Layer 10 of a small transformer language model trained on English Wikipedia (16 layers, counted from 0, width 128).
A neuron's activation on a vector x is GELU(weights . x), where the dot is the dot product.
The model reads these tokens: " its" " release" "," " in" " " "2" "0" "1" "6" "," " it" " was" " chosen" " by"

The vector x that enters this layer's MLP at each token. A number n stands for n times 0.0057.
0 " its": -93 -1 40 84 51 -188 -145 -124 -62 230 51 86 40 35 31 40 -85 -14 176 69 54 -51 -28 11 -57 -46 -85 21 105 154 -35 -76 -475 59 -99 -160 63 -6 -93 -173 -103 -91 -1 -152 111 -43 105 51 -42 -29 46 65 19 71 133 86 99 -113 -114 74 0 6 118 -5 16 208 -65 184 88 -83 38 -210 97 24 -24 -78 -59 -31 182 -128 74 10 53 -39 17 85 -2 -79 -12 -1 -59 -86 23 -172 115 92 117 -9 -132 -1 77 -54 151 -10 -8 88 194 216 -26 -26 -159 8 30 54 83 2 88 -13 -48 -124 55 166 -76 145 -45 26 81 -42
1 " release": -209 64 -40 -32 -120 -195 -401 6 -67 204 62 -5 -201 6 -38 -10 -122 -55 -50 -138 96 153 -93 236 -51 120 -70 72 5 105 59 25 -265 -64 66 -103 163 78 96 26 -52 96 17 -156 -19 -118 83 8 -173 144 54 205 114 90 5 123 248 -142 -193 9 102 125 100 208 -13 331 -211 105 203 -131 34 -288 178 -23 -75 -154 -51 -37 -9 9 -119 -12 89 -139 24 -19 42 -120 -98 137 -16 -17 -217 -148 -26 -126 57 103 -123 -23 19 -66 79 -95 45 139 286 157 105 74 -57 48 -11 106 190 -31 252 -93 -119 67 -2 283 -180 46 -123 126 39 -116
2 ",": -160 -71 91 113 20 -142 -94 -155 -16 243 75 159 -104 37 6 68 -62 -220 121 119 99 80 -112 112 -18 69 -10 -9 117 128 7 -22 -465 -19 -159 -140 82 -25 -62 -103 -58 16 -7 -118 59 -55 170 60 -80 23 39 140 -4 52 -14 -69 83 -7 -74 103 2 10 82 68 17 285 -133 97 15 -92 73 -271 71 51 18 -41 -40 31 90 -30 -13 51 59 -88 57 8 -75 -127 -3 92 83 -26 -90 -173 -15 -90 23 49 -39 -64 13 97 64 -68 7 99 210 108 38 105 -184 44 -24 75 140 -26 -13 -34 14 -9 53 257 -100 14 -157 254 -14 -97
3 " in": -129 -16 -58 37 11 -142 -48 -217 -32 188 59 -6 -101 90 -113 134 -36 -91 -42 41 -52 -40 8 149 -104 184 -72 -77 126 -24 -72 -74 -350 6 -60 -232 79 -116 179 -1 28 -72 61 -285 217 -162 53 74 -112 125 127 78 -22 -37 20 34 157 -148 -48 227 -118 130 64 -53 78 223 -169 155 125 -119 93 -269 33 36 9 -171 -50 77 60 69 10 37 154 -146 216 25 22 -277 -23 -22 200 -125 -55 -246 171 -38 -5 80 -104 32 179 -66 144 -33 -29 244 221 200 25 18 -68 70 -124 32 2 -46 190 -3 15 -186 -45 223 -101 72 -55 57 81 16
4 " ": -190 7 78 -64 -56 -16 -27 -122 -58 385 -93 4 -22 47 -121 120 -35 8 167 -157 -33 -117 -24 180 -42 72 -116 -137 163 3 8 -194 -362 240 -66 -101 209 -36 47 -153 50 -74 -24 -192 60 -1 -2 13 -56 61 137 128 70 56 -24 -7 151 -103 -91 162 -189 90 113 132 -32 352 -93 69 151 -6 14 -341 -67 35 110 -142 -53 36 97 64 -32 -47 170 -131 63 -35 101 -146 -37 48 105 46 -92 -181 142 -51 12 -60 -118 -76 81 58 156 48 -80 218 10 175 67 193 -116 71 3 40 -128 -114 73 86 -44 -127 -83 249 -66 -20 -68 76 41 -131
5 "2": -328 -81 -5 -98 -78 -22 29 -148 14 347 25 16 -211 -66 -54 123 28 -50 5 -117 12 -159 -1 77 98 93 -39 -37 73 88 41 -94 -208 130 -154 -65 63 41 -58 97 164 -31 25 -172 -38 -84 -36 69 -115 199 211 257 -11 62 65 -15 329 -234 -162 178 -273 -126 349 218 80 347 -114 37 41 -204 -128 -299 9 55 17 -366 -64 -132 53 1 -12 25 172 -101 81 33 15 -121 35 -1 151 -6 -71 -100 65 -32 -72 -102 -192 -5 108 -51 146 86 -14 253 162 165 115 137 4 97 -42 -27 -119 -60 -3 52 -14 -14 -32 275 -98 -105 -9 156 48 -175
6 "0": -313 -45 227 -140 -25 -66 -203 -170 -23 101 -49 72 -172 -57 -43 136 15 -21 78 3 -160 -81 -4 84 -35 197 52 -73 124 -49 -70 -84 -188 157 -213 49 78 40 -15 -94 62 -122 99 -156 -57 -33 96 52 -86 -63 230 287 -8 -4 -124 31 137 -209 21 32 -230 -57 287 179 14 444 -210 85 -28 -109 122 -116 33 -86 -41 -252 -145 -145 23 18 18 -172 220 -41 272 -31 -28 -155 82 6 101 34 -129 -113 75 -62 -109 43 -230 18 278 -50 208 -35 -82 465 -55 216 98 45 -77 151 238 76 -94 80 91 114 -115 -69 -61 114 -100 -47 -60 6 94 -54
7 "1": -360 82 35 -157 -182 72 -349 -360 46 346 122 -2 -165 8 -37 76 -126 -4 -21 13 -117 -77 70 167 170 140 87 -149 263 -16 12 -115 -166 103 -130 69 70 125 -18 -185 138 -75 33 -276 -28 -158 108 -1 -49 121 225 101 -141 69 -76 1 62 -260 74 156 -106 105 180 66 93 401 -254 140 102 -140 48 -348 126 45 12 -234 -92 -6 53 -114 96 -31 111 -64 222 -9 -98 -58 107 -9 85 -14 -116 -6 -3 -104 166 -45 -239 25 20 -159 113 -16 164 110 13 105 124 79 -116 88 -32 82 175 14 73 2 -112 -46 -144 224 -99 -68 -19 78 67 -21
8 "6": -98 -165 105 126 -158 -73 -222 -49 46 206 99 44 -129 36 8 15 61 -98 93 68 62 46 -185 214 -54 -30 61 23 178 -65 117 21 -201 99 -144 -117 128 -59 101 -170 -55 -51 116 -56 13 -123 197 73 -167 58 28 212 -87 23 -72 -151 111 -107 103 119 -79 38 264 125 -6 390 -289 24 245 -241 37 -427 -62 66 109 -206 -137 -31 76 47 -19 -36 -60 -174 229 18 -89 -81 126 33 36 -116 -201 -114 -137 -22 -29 -15 -26 -54 -153 -46 -24 12 -14 30 278 165 160 113 -216 84 -74 17 69 -29 184 41 -70 -115 141 440 -35 -8 -116 176 98 -27
9 ",": -198 -41 102 47 -23 -102 -158 -136 21 134 9 157 -48 47 -18 37 1 -206 178 80 126 104 -98 206 -27 55 53 -18 107 21 62 -21 -392 -2 -133 -166 105 -111 -14 -128 -29 -72 11 -89 67 -91 194 82 -187 -6 6 261 49 87 2 -57 122 -20 2 84 -113 64 205 40 24 330 -231 71 -15 -165 85 -313 37 50 44 37 -78 -20 124 -38 -25 5 107 -158 87 -20 -141 -69 59 99 36 -131 -77 -88 -26 -104 -43 47 10 -14 -66 75 10 -1 -8 125 229 191 79 106 -224 65 9 76 76 27 -25 -56 -1 -57 -8 290 -59 -4 -131 226 11 -106
10 " it": -301 -19 -71 68 34 -81 -317 -89 -178 242 48 -97 -3 88 70 52 -17 -34 166 -11 86 70 -31 269 -194 16 -67 -16 106 -69 -117 -234 -262 150 -77 -68 154 -118 -12 40 17 -33 10 -173 96 -77 92 -41 -183 -261 67 243 90 120 -24 17 290 -193 -75 -68 -177 106 224 -26 12 149 -66 245 1 -154 -18 -150 81 52 -18 -260 -135 18 69 23 112 -76 18 -75 -32 -114 -60 -54 -78 122 71 -101 9 -240 -160 -141 68 24 -61 -1 92 39 121 16 160 73 256 159 34 94 -91 -75 -52 125 254 50 173 93 -94 -171 63 279 -85 132 -77 165 96 7
11 " was": -112 -110 90 25 16 -132 -227 -197 22 248 -5 70 -94 44 0 32 -88 -67 79 173 51 55 -15 210 29 46 -42 19 58 77 -120 58 -293 131 -73 -239 209 -8 -12 -22 -206 -70 126 -109 148 -124 125 -26 -62 -75 80 137 6 84 36 -195 127 -141 -160 124 -263 16 111 -64 27 99 -21 242 213 -65 -76 -230 -50 -46 -90 -354 -92 -59 112 107 102 88 -81 -152 90 -85 -73 -186 -22 154 73 -171 3 -252 -91 -94 20 3 128 -10 68 -9 164 -28 -29 -62 247 49 161 180 0 43 5 64 58 34 242 68 9 -159 70 312 -194 102 -40 146 62 51
12 " chosen": -80 47 131 -24 -63 -219 -290 -75 -50 107 79 231 -282 138 182 67 -87 -96 -11 -104 11 115 -65 95 -33 -10 19 -27 113 114 -75 90 -275 -21 -21 -54 261 0 33 -79 -280 -124 37 -106 -102 -115 204 -51 -145 -85 163 148 -48 153 -77 -59 273 -117 -14 75 -128 70 95 41 -137 230 -96 142 28 -101 -117 -158 -41 8 -202 -271 -278 -83 127 0 94 24 85 -111 108 8 145 -31 14 117 183 -99 -50 -145 50 -63 62 150 -39 24 30 -79 124 -29 3 118 305 161 49 174 -207 47 9 67 41 -26 153 -16 28 -135 100 320 -132 9 -68 115 70 -56
13 " by": -138 -105 -24 56 -29 -93 -136 -124 -6 202 95 155 -195 148 70 39 -169 -183 117 -35 -59 30 -99 121 -55 63 -40 11 62 183 -136 0 -417 74 -122 -156 76 -72 114 -136 18 71 28 -71 48 7 155 32 -113 24 39 154 -131 56 186 -135 282 -23 -7 175 -178 48 99 -28 -65 207 -173 133 57 -82 17 -216 -26 59 -51 -136 -22 -59 76 6 -71 25 89 -154 116 2 -61 -152 53 -57 101 -47 -58 -110 139 -7 91 59 -90 67 -23 -135 98 22 -21 130 365 201 17 85 -148 -44 -81 27 31 -21 145 30 -8 -141 24 131 92 14 -57 63 129 56

Each question shows the input weights of one neuron of the MLP. A number n stands for n times 0.0019.

n36: -25 16 -2 101 13 -191 42 -106 -253 -3 23 62 -12 191 -41 -86 102 -26 152 -22 178 -16 -157 -98 114 -73 -54 -179 57 58 57 -13 14 40 -23 -67 -17 33 -247 -26 -39 124 98 -80 -208 -163 -63 114 91 -189 179 133 -231 65 -80 21 -53 178 -30 -98 61 2 -61 77 120 -57 -60 -45 -173 -55 168 2 -57 174 167 -72 19 -88 -124 -20 -47 32 70 35 -153 -107 29 30 -25 -102 -189 -42 17 2 6 -40 -41 -97 151 31 157 -18 -25 144 87 -97 -102 126 39 121 27 27 94 -109 -62 196 -231 14 30 150 123 34 -50 -96 114 98 116 -3
Its three highest activations, in order, are on tokens 2 ",", 9 ",", 5 "2"

n409: -113 41 28 38 -1 -66 16 -103 -67 28 -10 -114 -67 -158 55 159 40 -157 -100 117 -128 -20 -29 -240 106 -197 -113 115 16 190 -80 166 0 101 -44 52 72 88 -14 -155 6 -98 8 -2 98 89 -133 83 -82 -96 -42 -80 -220 -26 -18 80 0 -8 -7 -76 -9 132 -37 -4 -21 -53 -40 69 -296 138 109 58 -10 139 -95 -118 133 49 85 -85 30 173 91 -39 -67 77 -67 18 100 -27 -80 -75 128 20 30 -208 68 36 58 100 10 33 176 -64 -104 -24 7 -6 -17 -158 3 -135 -143 -33 262 -111 43 19 -63 341 -20 -137 -68 -42 22 105 135 -24
On which token does it fire most, and how strongly? 0 " its", at about 0.69

n419: 18 -40 -126 186 -21 143 200 91 18 99 -60 120 -17 36 20 127 -61 16 360 -32 -42 -81 -113 55 54 -153 17 16 -112 -137 -58 -61 24 -104 -76 51 33 78 -123 119 6 59 10 51 -69 -46 86 -170 7 19 168 22 102 175 -5 8 48 38 -76 -106 -123 27 -17 68 124 30 6 -101 -50 -27 36 -5 -111 -42 132 1 -18 -39 -145 -33 115 -191 26 -87 59 90 31 -70 8 224 3 116 -17 142 -164 -54 139 -77 78 7 -51 -179 63 -18 28 -168 52 -13 19 44 79 91 -45 6 -43 -123 -66 5 75 -154 -150 -36 12 -36 216 12 -197 -73
Its three highest activations, in order, are on tokens 5 "2", 4 " ", 10 " it"

n209: 27 31 -33 -69 90 112 8 -148 252 -131 -12 -168 -162 35 -8 -25 -65 40 -96 41 49 -31 112 82 -88 114 65 -38 -77 21 52 -68 -68 -119 -5 -151 14 -34 -43 31 59 -23 -76 85 25 -156 136 -40 -183 -93 61 197 76 33 -82 178 18 212 -115 -81 -153 24 -160 -26 -271 -124 43 -100 41 66 -50 95 411 89 106 36 -2 32 90 -48 14 70 62 -57 -258 45 95 275 50 150 -96 -319 35 179 -21 182 98 20 -116 -90 -89 31 -6 42 -156 35 110 30 -42 66 -40 -95 -19 62 -50 -170 36 -94 -4 86 -9 105 184 -25 -17 -42 -135 107
Its three highest activations, in order, are on tokens 9 ",", 1 " release", 12 " chosen"

n46: 72 -71 200 178 -166 66 153 -19 -73 -104 44 41 -134 188 65 134 -34 75 14 -93 131 114 22 -30 -68 74 -39 -43 -148 80 59 8 121 254 1 83 34 -122 103 -57 -71 -77 -103 4 -49 76 25 -236 -43 -45 -25 7 94 72 -209 -68 51 4 38 -47 -86 -7 63 3 40 -6 -194 96 84 -171 6 14 8 171 89 182 70 188 -60 -112 30 17 133 -26 -111 51 -13 -184 -63 142 -119 119 -10 -125 -114 -19 34 -6 81 -102 -199 -43 -52 -18 -131 -149 -32 -120 89 58 45 73 -91 132 51 -156 -116 3 63 2 -57 -24 145 58 -108 -51 -158 70
On which token does it fire most, and how strongly? 8 "6", at about 0.89

n123: -5 -79 67 -51 -155 53 173 35 81 -84 -271 -57 39 17 -170 103 81 -38 237 -42 16 -70 48 -88 -43 -115 -117 104 -31 -136 219 -52 -48 -171 62 -92 -10 79 -119 43 131 -199 177 -93 -38 125 -35 -87 21 -56 21 211 22 -31 101 67 -82 -11 2 -158 180 33 74 -24 100 15 -51 -47 -57 -142 68 -14 30 37 5 -184 34 188 -132 18 36 -45 -30 182 -1 39 115 -5 -136 -10 -13 49 89 -42 189 -63 15 56 207 -95 40 19 -1 -45 -105 282 -19 -70 -58 -87 45 -78 92 -20 -221 -3 -130 -44 -64 -137 -161 -105 37 -1 -82 10 -119 43
On which token does it fire most, and how strongly? 6 "0", at about 1.4

n315: -48 -11 -29 17 102 72 57 28 -38 -150 -94 -26 94 51 -143 48 191 -170 -53 -50 60 -98 -265 9 164 29 -27 -194 11 45 -22 -273 127 -58 191 -60 12 -27 -41 -40 72 33 75 -42 81 98 -43 42 67 63 -46 74 -177 170 -50 89 -81 -86 -57 -154 55 27 44 -14 31 -59 68 -65 -9 64 52 -86 -55 86 81 62 -88 118 -5 42 -292 -82 40 105 75 141 -33 43 25 -121 136 -27 80 21 13 28 10 133 -53 -26 30 -71 120 258 -139 -128 -32 -79 143 -45 -119 -90 12 -3 189 -85 44 90 -28 -45 227 149 -80 3 -63 -174 85 -123
It fires most on token 4 " "

n305: -53 -150 -250 138 -20 -42 100 87 53 -43 -172 -145 -122 58 -33 14 37 123 50 -87 18 182 40 -42 -44 13 -26 -49 106 -48 -247 -26 83 -168 57 -94 37 -1 106 20 -15 -173 131 -203 -118 109 101 -40 98 44 -72 -3 -63 123 80 174 -228 -45 -45 22 -56 -13 80 -43 -103 39 -131 -99 -131 115 32 -143 -35 -17 201 -160 248 -58 -49 23 40 176 50 -160 -118 19 29 -44 235 79 33 -54 17 83 -36 -31 94 66 82 4 133 -15 141 -169 29 57 -4 -151 -12 -29 180 -53 84 -97 -111 -36 -80 -4 -135 -38 20 -36 115 71 233 87 24 -58
On which token does it fire most, and how strongly? 3 " in", at about 0.46

n452: -83 15 -6 20 -65 -42 161 58 -1 -21 -7 16 242 -170 -21 107 117 -21 4 4 73 34 -85 -54 147 42 -93 -17 48 -77 43 9 -18 -118 164 -48 116 6 -10 159 -116 -41 83 16 27 69 -24 -62 -51 -47 -28 103 215 273 33 101 16 -16 -127 -43 -69 151 -5 93 77 -3 -109 58 -160 -80 -2 -60 -243 34 174 -46 78 -75 -43 119 -11 160 -33 43 60 6 -26 -33 -77 125 -35 -71 -195 116 -49 88 -25 -156 45 -12 -97 152 65 143 -21 -69 -44 -200 -17 128 -3 43 128 83 126 -5 -83 -4 -77 147 -24 6 78 55 14 52 -186 -136
It fires most on token 9 ","

n225: 56 79 -36 -18 -107 -35 -175 -51 114 -43 27 -26 107 95 76 24 90 -4 27 171 -60 88 -51 75 18 -32 161 200 -4 -41 252 31 25 -79 127 68 -161 18 116 -45 -97 65 -63 -231 -131 -23 -34 -21 56 17 133 -177 105 -45 -12 94 135 -51 -127 39 -51 56 -32 -177 -222 -132 14 -218 -288 -94 187 -43 205 81 -133 -83 85 86 103 162 -56 -69 -109 -198 -46 -32 36 56 132 60 -6 -207 -187 41 275 85 -111 -164 0 109 -1 -47 31 -48 -46 182 11 114 -33 -2 22 -90 -147 -29 20 27 -95 -72 100 26 -35 -45 47 -78 -5 59 79 119
It fires most on token 3 " in"

n236: -52 88 46 144 105 -54 -58 -70 -43 -103 -116 93 -29 23 20 -17 -118 131 25 12 94 -172 -91 -113 -42 43 -40 113 101 -93 86 -38 17 170 -5 45 -227 -70 24 -162 56 20 -135 -112 227 49 35 -71 137 143 129 -136 -177 -9 -62 23 27 65 86 -90 -13 -174 -81 37 125 142 101 -104 84 45 -58 -161 -72 32 91 69 78 1 -65 -55 97 132 -138 -72 -192 -2 -31 -136 -45 14 -22 109 108 206 39 -43 173 -70 -147 30 45 -86 -12 -113 112 -34 -41 24 0 -98 -232 -44 70 -74 6 228 -15 -33 -13 15 -140 39 4 85 8 142 -58 69
On which two tokens does it fire most, strongest first? 7 "1", 0 " its"

n219: -17 71 158 -13 -144 -160 -29 18 95 101 -203 31 -198 139 -243 -4 -4 107 -4 -157 78 3 -33 28 2 -120 47 173 -121 -3 -36 74 131 23 58 -69 13 103 -4 179 97 -87 -91 29 56 -114 -149 87 65 13 15 99 46 3 -49 73 46 -22 -97 116 -82 -74 -91 -101 14 -162 -101 78 82 122 25 -54 83 114 -13 -69 -156 104 36 59 -78 244 102 45 -21 35 33 -95 -10 78 -50 0 -46 211 5 -8 -61 -9 -32 121 49 3 50 99 -20 -99 -30 -3 21 10 84 -15 115 -163 31 -177 89 -105 39 -67 69 30 -48 213 184 -89 -191 6
It fires most on token 1 " release"

n84: -221 55 -89 62 20 258 -10 -56 -51 90 127 -78 -22 108 73 19 23 16 -116 56 58 90 -32 -34 12 112 161 40 9 -28 65 52 29 -8 -11 104 -63 20 -64 -43 -120 51 24 75 -5 0 120 -27 10 48 54 -54 -195 -120 232 -121 -135 -42 -140 156 31 -112 -137 -26 -77 -111 67 180 65 -85 -116 2 108 14 -125 -9 86 129 -116 -60 -17 -111 -5 71 17 -39 106 -51 -136 197 -189 -21 -121 -30 -42 -69 -66 -112 93 85 -168 -15 -16 102 37 -101 12 -48 71 -4 97 -21 -13 -84 252 104 85 -107 -35 13 -141 -50 123 -38 273 182 -1 -40
It fires most on token 7 "1"

n357: 161 -60 -56 -59 15 -6 -136 -3 -20 23 -69 -7 -11 0 60 -36 9 35 69 -87 -92 -17 -241 -17 159 -42 226 -179 45 -88 21 267 142 17 -93 117 78 -80 -51 -153 296 87 18 -69 -56 -56 37 89 -5 73 69 84 76 81 -124 67 -43 -12 -148 -113 114 -197 -41 -151 3 13 17 -76 46 0 138 -100 8 -169 -154 23 187 -139 -29 6 -69 117 -61 -5 36 57 -37 -32 56 65 -59 6 -47 -42 -25 65 -10 -96 250 -310 74 -135 -190 -105 90 -173 -59 154 144 13 9 123 54 -374 40 -30 -22 -47 132 -93 35 137 37 42 -100 -84 68 51
It fires most on token 8 "6"

n94: -80 -33 1 50 -108 1 92 -110 116 -163 -27 136 -12 -50 42 37 33 49 -111 -35 -127 -100 -17 -86 61 -135 16 145 81 95 125 33 -149 -13 -73 91 -36 232 -10 142 -26 -45 -213 113 -106 -10 -34 96 54 -85 27 66 37 222 23 12 117 192 18 -6 -93 116 187 -154 -21 -121 -62 102 -66 -290 106 -155 78 -134 76 288 -1 67 -68 113 -200 -7 134 145 77 90 -26 75 -44 -23 153 -2 -92 59 -42 -149 -101 -106 139 -94 -77 -189 61 174 -144 69 -116 -209 -88 145 -100 120 -39 -88 -29 -97 -47 -16 -45 236 63 -31 89 34 48 -92 44 -8
It fires most on token 5 "2"

n343: -146 -42 -60 -188 128 -36 33 -17 -140 142 -89 -2 23 -8 161 -93 19 -25 99 -36 -1 182 32 -23 18 3 37 -25 -69 -143 137 55 43 38 -79 -42 182 -9 -67 -3 181 103 -91 130 164 49 8 -18 -9 58 120 -114 -22 35 103 103 42 69 70 -30 -91 -78 -6 -139 -132 -127 30 86 -23 6 67 82 -49 109 -9 72 -115 -143 38 116 14 16 -40 -43 89 73 -237 -170 -10 -7 -24 -4 40 194 176 -10 51 99 -53 148 116 -221 -83 -12 2 -58 -81 205 61 -234 -97 6 33 35 -130 25 -119 -15 -136 78 30 -24 -12 30 -12 -64 24 -22
It fires most on token 13 " by"

n451: -111 -16 -90 103 109 -35 -39 6 141 -123 162 -89 24 -5 -150 294 -26 -45 161 96 -82 85 43 -16 130 -5 -52 -118 -93 120 -112 -26 5 -140 -128 -61 16 68 -70 139 255 199 -88 -48 -263 47 -50 65 -18 -80 -130 4 -211 21 144 -47 -19 -27 -79 -184 30 171 -47 57 -3 -157 -11 83 -182 108 42 131 -113 147 -21 50 47 -20 -148 85 148 8 213 -151 -154 -28 -144 145 8 -18 162 -17 148 -75 253 65 71 116 -58 3 -120 -9 -10 -8 -232 -87 9 63 -78 3 -232 79 -34 -166 -3 -15 100 -89 -103 46 17 -60 -177 194 34 -129 201 112
It fires most on token 13 " by"

n136: 269 -261 28 -36 128 47 53 -29 194 -52 -39 205 -24 -35 205 -45 -157 -95 62 -175 100 -133 40 -83 -29 1 -60 -105 -203 114 -34 106 29 55 190 16 -42 101 -57 15 99 -60 0 -106 -31 37 -186 7 -182 147 -10 82 147 9 89 77 15 -191 156 168 95 56 120 -131 15 -47 13 184 -2 -7 169 -131 -35 -136 -48 -89 -111 -99 -243 81 -30 -71 -62 22 -64 -14 -38 -157 17 -12 29 -20 -54 222 -98 -45 44 -59 -35 -92 -64 103 -52 69 -30 -15 136 -29 63 -48 108 -35 -61 -78 85 -34 -56 -139 263 -87 33 -76 -10 133 -32 -1 11 36
It fires most on token 13 " by"

n427: -162 164 129 -106 4 -220 75 -20 -149 140 -72 116 -49 -224 77 103 -7 -29 92 -66 -2 -127 146 -53 219 -136 34 -122 -66 2 134 -43 91 -2 101 -117 -72 151 67 -150 24 -90 -16 -37 22 -23 -42 -113 66 -58 57 65 -71 121 -217 119 -127 21 47 144 -36 36 21 37 62 -146 101 115 20 32 35 93 135 134 -71 73 -129 -5 -34 -3 -4 -1 54 95 -72 -50 -104 -150 -56 152 66 51 -102 -198 143 13 117 -31 -28 -29 -104 -214 -124 216 85 -45 -96 -5 31 -84 -44 -171 65 11 -106 -35 46 105 38 81 -200 -44 302 -109 -69 -16 -49 97
On which token does it fire most, and how strongly? 7 "1", at about 1.7

n383: 125 243 -60 16 108 66 -77 36 75 -133 -17 30 -42 47 128 34 58 -24 157 127 -85 -44 34 44 105 26 183 26 58 147 -122 3 -11 82 59 -82 1 -207 -155 -60 -178 -102 95 80 66 7 37 -135 -4 -34 -80 -11 49 -13 146 76 -61 5 -37 -193 14 29 11 77 -99 78 -146 61 53 -108 135 23 -14 60 15 79 -145 17 -163 -54 -25 -251 -215 -53 15 85 -53 -74 -6 -11 -17 219 -49 59 34 -16 50 -80 -161 -32 -168 246 166 56 -30 118 -10 -60 -5 -135 -17 -22 -92 0 94 7 -100 35 60 49 -89 -21 94 -63 39 -113 -73 83
On which token does it fire most, and how strongly? 0 " its", at about 0.34

n195: -15 -103 62 27 -89 -33 40 -78 -122 55 96 80 34 72 -45 72 -59 205 163 98 61 107 -95 -97 69 93 65 -148 -113 69 169 203 -247 209 -178 -135 108 8 7 -217 117 71 29 68 78 65 15 198 37 -63 -194 -78 30 146 100 -48 -115 -19 -97 -195 101 -153 130 -6 -50 103 117 -52 43 -144 125 29 78 133 -70 149 -77 -4 94 -50 54 -112 136 288 -168 104 105 106 56 -79 26 -1 13 24 -33 244 114 -130 14 -4 34 -204 -32 -51 9 78 71 26 -193 -146 -102 251 24 -51 -66 -106 -120 -42 -75 53 -47 15 65 3 75 -58 -31 205
It fires most on token 0 " its"

n57: -62 91 263 -14 -123 9 191 -20 227 244 15 -47 -81 -105 22 94 60 135 84 154 -28 91 -10 155 -40 69 169 -61 -161 -21 36 -33 -177 11 -30 42 -41 -38 -6 -206 -86 82 21 -22 87 -17 48 94 -26 29 -163 56 -176 178 -13 37 -161 53 54 7 96 -87 -216 36 -100 8 13 20 96 89 133 138 79 61 -31 -75 30 -1 -40 105 19 170 65 55 13 13 0 101 6 24 -47 -19 -39 97 29 56 118 11 126 19 7 -19 -127 -147 3 -82 -29 -79 -12 62 -64 42 87 -145 49 5 -304 -122 57 -40 76 108 -19 -120 -121 106 -12 27
On which two tokens does it fire most, strongest first? 2 ",", 9 ","

n227: -63 -97 -199 119 -17 -73 5 103 -52 -9 147 -18 -98 36 -166 78 37 79 -144 -154 -47 29 88 -41 -65 -153 62 170 -131 -7 -83 -67 108 3 -84 215 189 67 -76 4 27 29 16 -95 107 139 -188 23 -124 98 -141 74 25 -38 26 -48 -13 38 35 -28 158 -28 -61 -132 29 18 19 39 -11 3 66 -71 -213 -43 -86 93 127 -90 -34 27 121 -70 51 -10 73 57 18 134 -51 -78 -28 15 -16 -39 27 -155 -66 -4 16 -83 235 99 -117 19 -27 -30 75 73 -127 -160 -21 76 -25 -155 -3 -16 196 125 -7 -139 34 139 37 33 36 -98 -50 -6
It fires most on token 3 " in"

n15: -9 231 170 78 -128 -100 75 -42 -60 -194 -4 -69 -91 -123 69 101 -50 -81 -67 -98 176 -21 -26 56 14 -18 42 64 -22 32 -51 -9 21 -145 -86 -29 31 -28 177 15 -68 -141 73 -127 -40 66 -171 -106 149 12 98 35 -70 -47 -35 25 26 19 15 -66 53 -61 -59 -93 49 -113 -40 -31 103 -55 -112 -175 164 -83 -32 -76 221 61 -103 -69 -229 -50 130 69 -149 -47 -40 160 22 -99 -11 112 79 -62 -43 53 -127 84 33 27 64 66 62 -58 82 99 119 39 29 82 -64 -25 -63 44 -27 -51 -92 22 97 -77 100 -7 -70 -77 -32 -27 44 35
It fires most on token 1 " release"

n297: -69 -146 -60 -175 -39 121 -26 43 -99 -250 82 120 -7 -172 -29 -205 69 146 69 33 -29 131 -92 15 -60 -85 -159 14 130 -90 -241 47 132 16 85 -209 -65 -100 -18 6 83 7 83 -61 139 -16 6 -150 55 73 -22 162 24 -49 86 -156 -192 -51 -106 -36 58 -77 -67 7 24 -138 105 -28 267 55 -26 -216 -9 30 70 -122 162 17 -62 -35 150 29 -58 -136 -50 51 28 72 7 47 -66 -141 19 173 105 -50 -217 226 -11 67 193 1 -19 -193 -48 -128 56 52 -131 -26 -66 205 214 -15 40 -31 -11 18 101 -32 11 -18 65 23 23 123 117 -17
It fires most on token 11 " was"

n330: -112 -90 -49 160 -150 176 -115 50 -176 1 149 -108 37 51 -112 1 227 -223 84 16 29 206 42 6 -20 -10 -75 66 10 126 151 44 -226 -53 126 121 -68 73 76 137 17 -41 47 86 -27 36 40 -154 -13 44 72 7 148 -206 -100 89 97 65 -73 -90 24 -161 -73 47 160 -44 2 -114 71 81 -1 4 -93 -70 -54 47 77 -235 19 107 -158 0 -51 186 -75 -181 122 95 -89 139 -137 114 111 25 -171 -15 -10 -19 -38 -60 169 36 19 205 83 95 -82 -33 25 100 -96 -29 5 -20 166 -33 27 -73 125 -137 114 -186 38 17 -187 -71 -255 -13
It fires most on token 1 " release"

n317: -25 153 -77 -8 -4 14 54 -63 20 25 58 -97 35 -79 111 -170 -60 -125 23 83 -170 -62 -58 53 6 -132 -48 34 32 -96 35 -146 205 -27 98 -40 -111 246 52 64 17 209 31 170 115 -70 -126 -185 -177 31 123 -200 -142 24 26 -58 110 -8 38 133 7 -3 87 107 -8 -4 144 107 213 -50 96 -126 143 152 -34 -54 145 33 -65 85 78 -15 -156 65 -90 -86 1 -81 7 14 234 16 -16 45 -73 244 -22 162 220 -85 60 -124 45 37 -138 -88 13 -4 -1 24 25 -14 20 60 -138 -82 -58 -101 -128 -26 21 -9 -18 -50 45 41 -69 -28
On which token does it fire most, and how strongly? 11 " was", at about 0.16

n128: 61 214 -21 153 50 -50 185 -71 -108 -123 38 40 -158 -82 -39 23 -11 -42 -32 163 67 123 -33 -59 56 41 -9 73 71 237 88 -144 13 31 83 -56 -116 -60 -50 -80 146 -89 -271 -54 128 35 -178 -95 -79 -12 -173 35 -125 -28 -39 -25 140 74 -117 -120 117 11 -139 -4 244 155 38 -38 54 -79 -104 78 -208 217 -164 -11 -31 76 -36 -131 160 15 123 137 -166 36 82 -47 2 145 -83 -160 104 150 -10 -79 4 63 96 -89 -126 27 25 -39 -204 -45 2 -91 31 59 88 1 -10 -11 71 27 78 -40 -77 13 -248 89 -39 -42 -43 223 -19 16
On which two tokens does it fire most, strongest first? 2 ",", 9 ","

n412: 90 23 140 82 46 -113 5 -107 -27 -196 -41 129 -79 -191 -117 -77 -30 6 -17 -1 37 -54 -198 198 -6 -24 -20 -103 -156 59 -23 6 115 66 8 125 76 -72 85 3 -5 9 -80 -4 18 -131 94 -184 16 24 -80 -24 -107 -57 45 -101 -127 -100 -54 -88 21 -104 -17 90 -55 -16 9 -32 -177 -50 -69 -52 -56 -37 -2 -62 15 252 -85 -66 -56 17 -26 82 10 9 1 43 -73 -175 60 -9 -42 86 -21 -28 22 167 -124 17 209 -46 -155 44 -55 62 111 130 -34 0 -140 80 -120 68 -68 78 -8 133 123 74 32 83 -71 103 -73 105 -110 96
On which token does it fire most, and how strongly? 12 " chosen", at about 1.1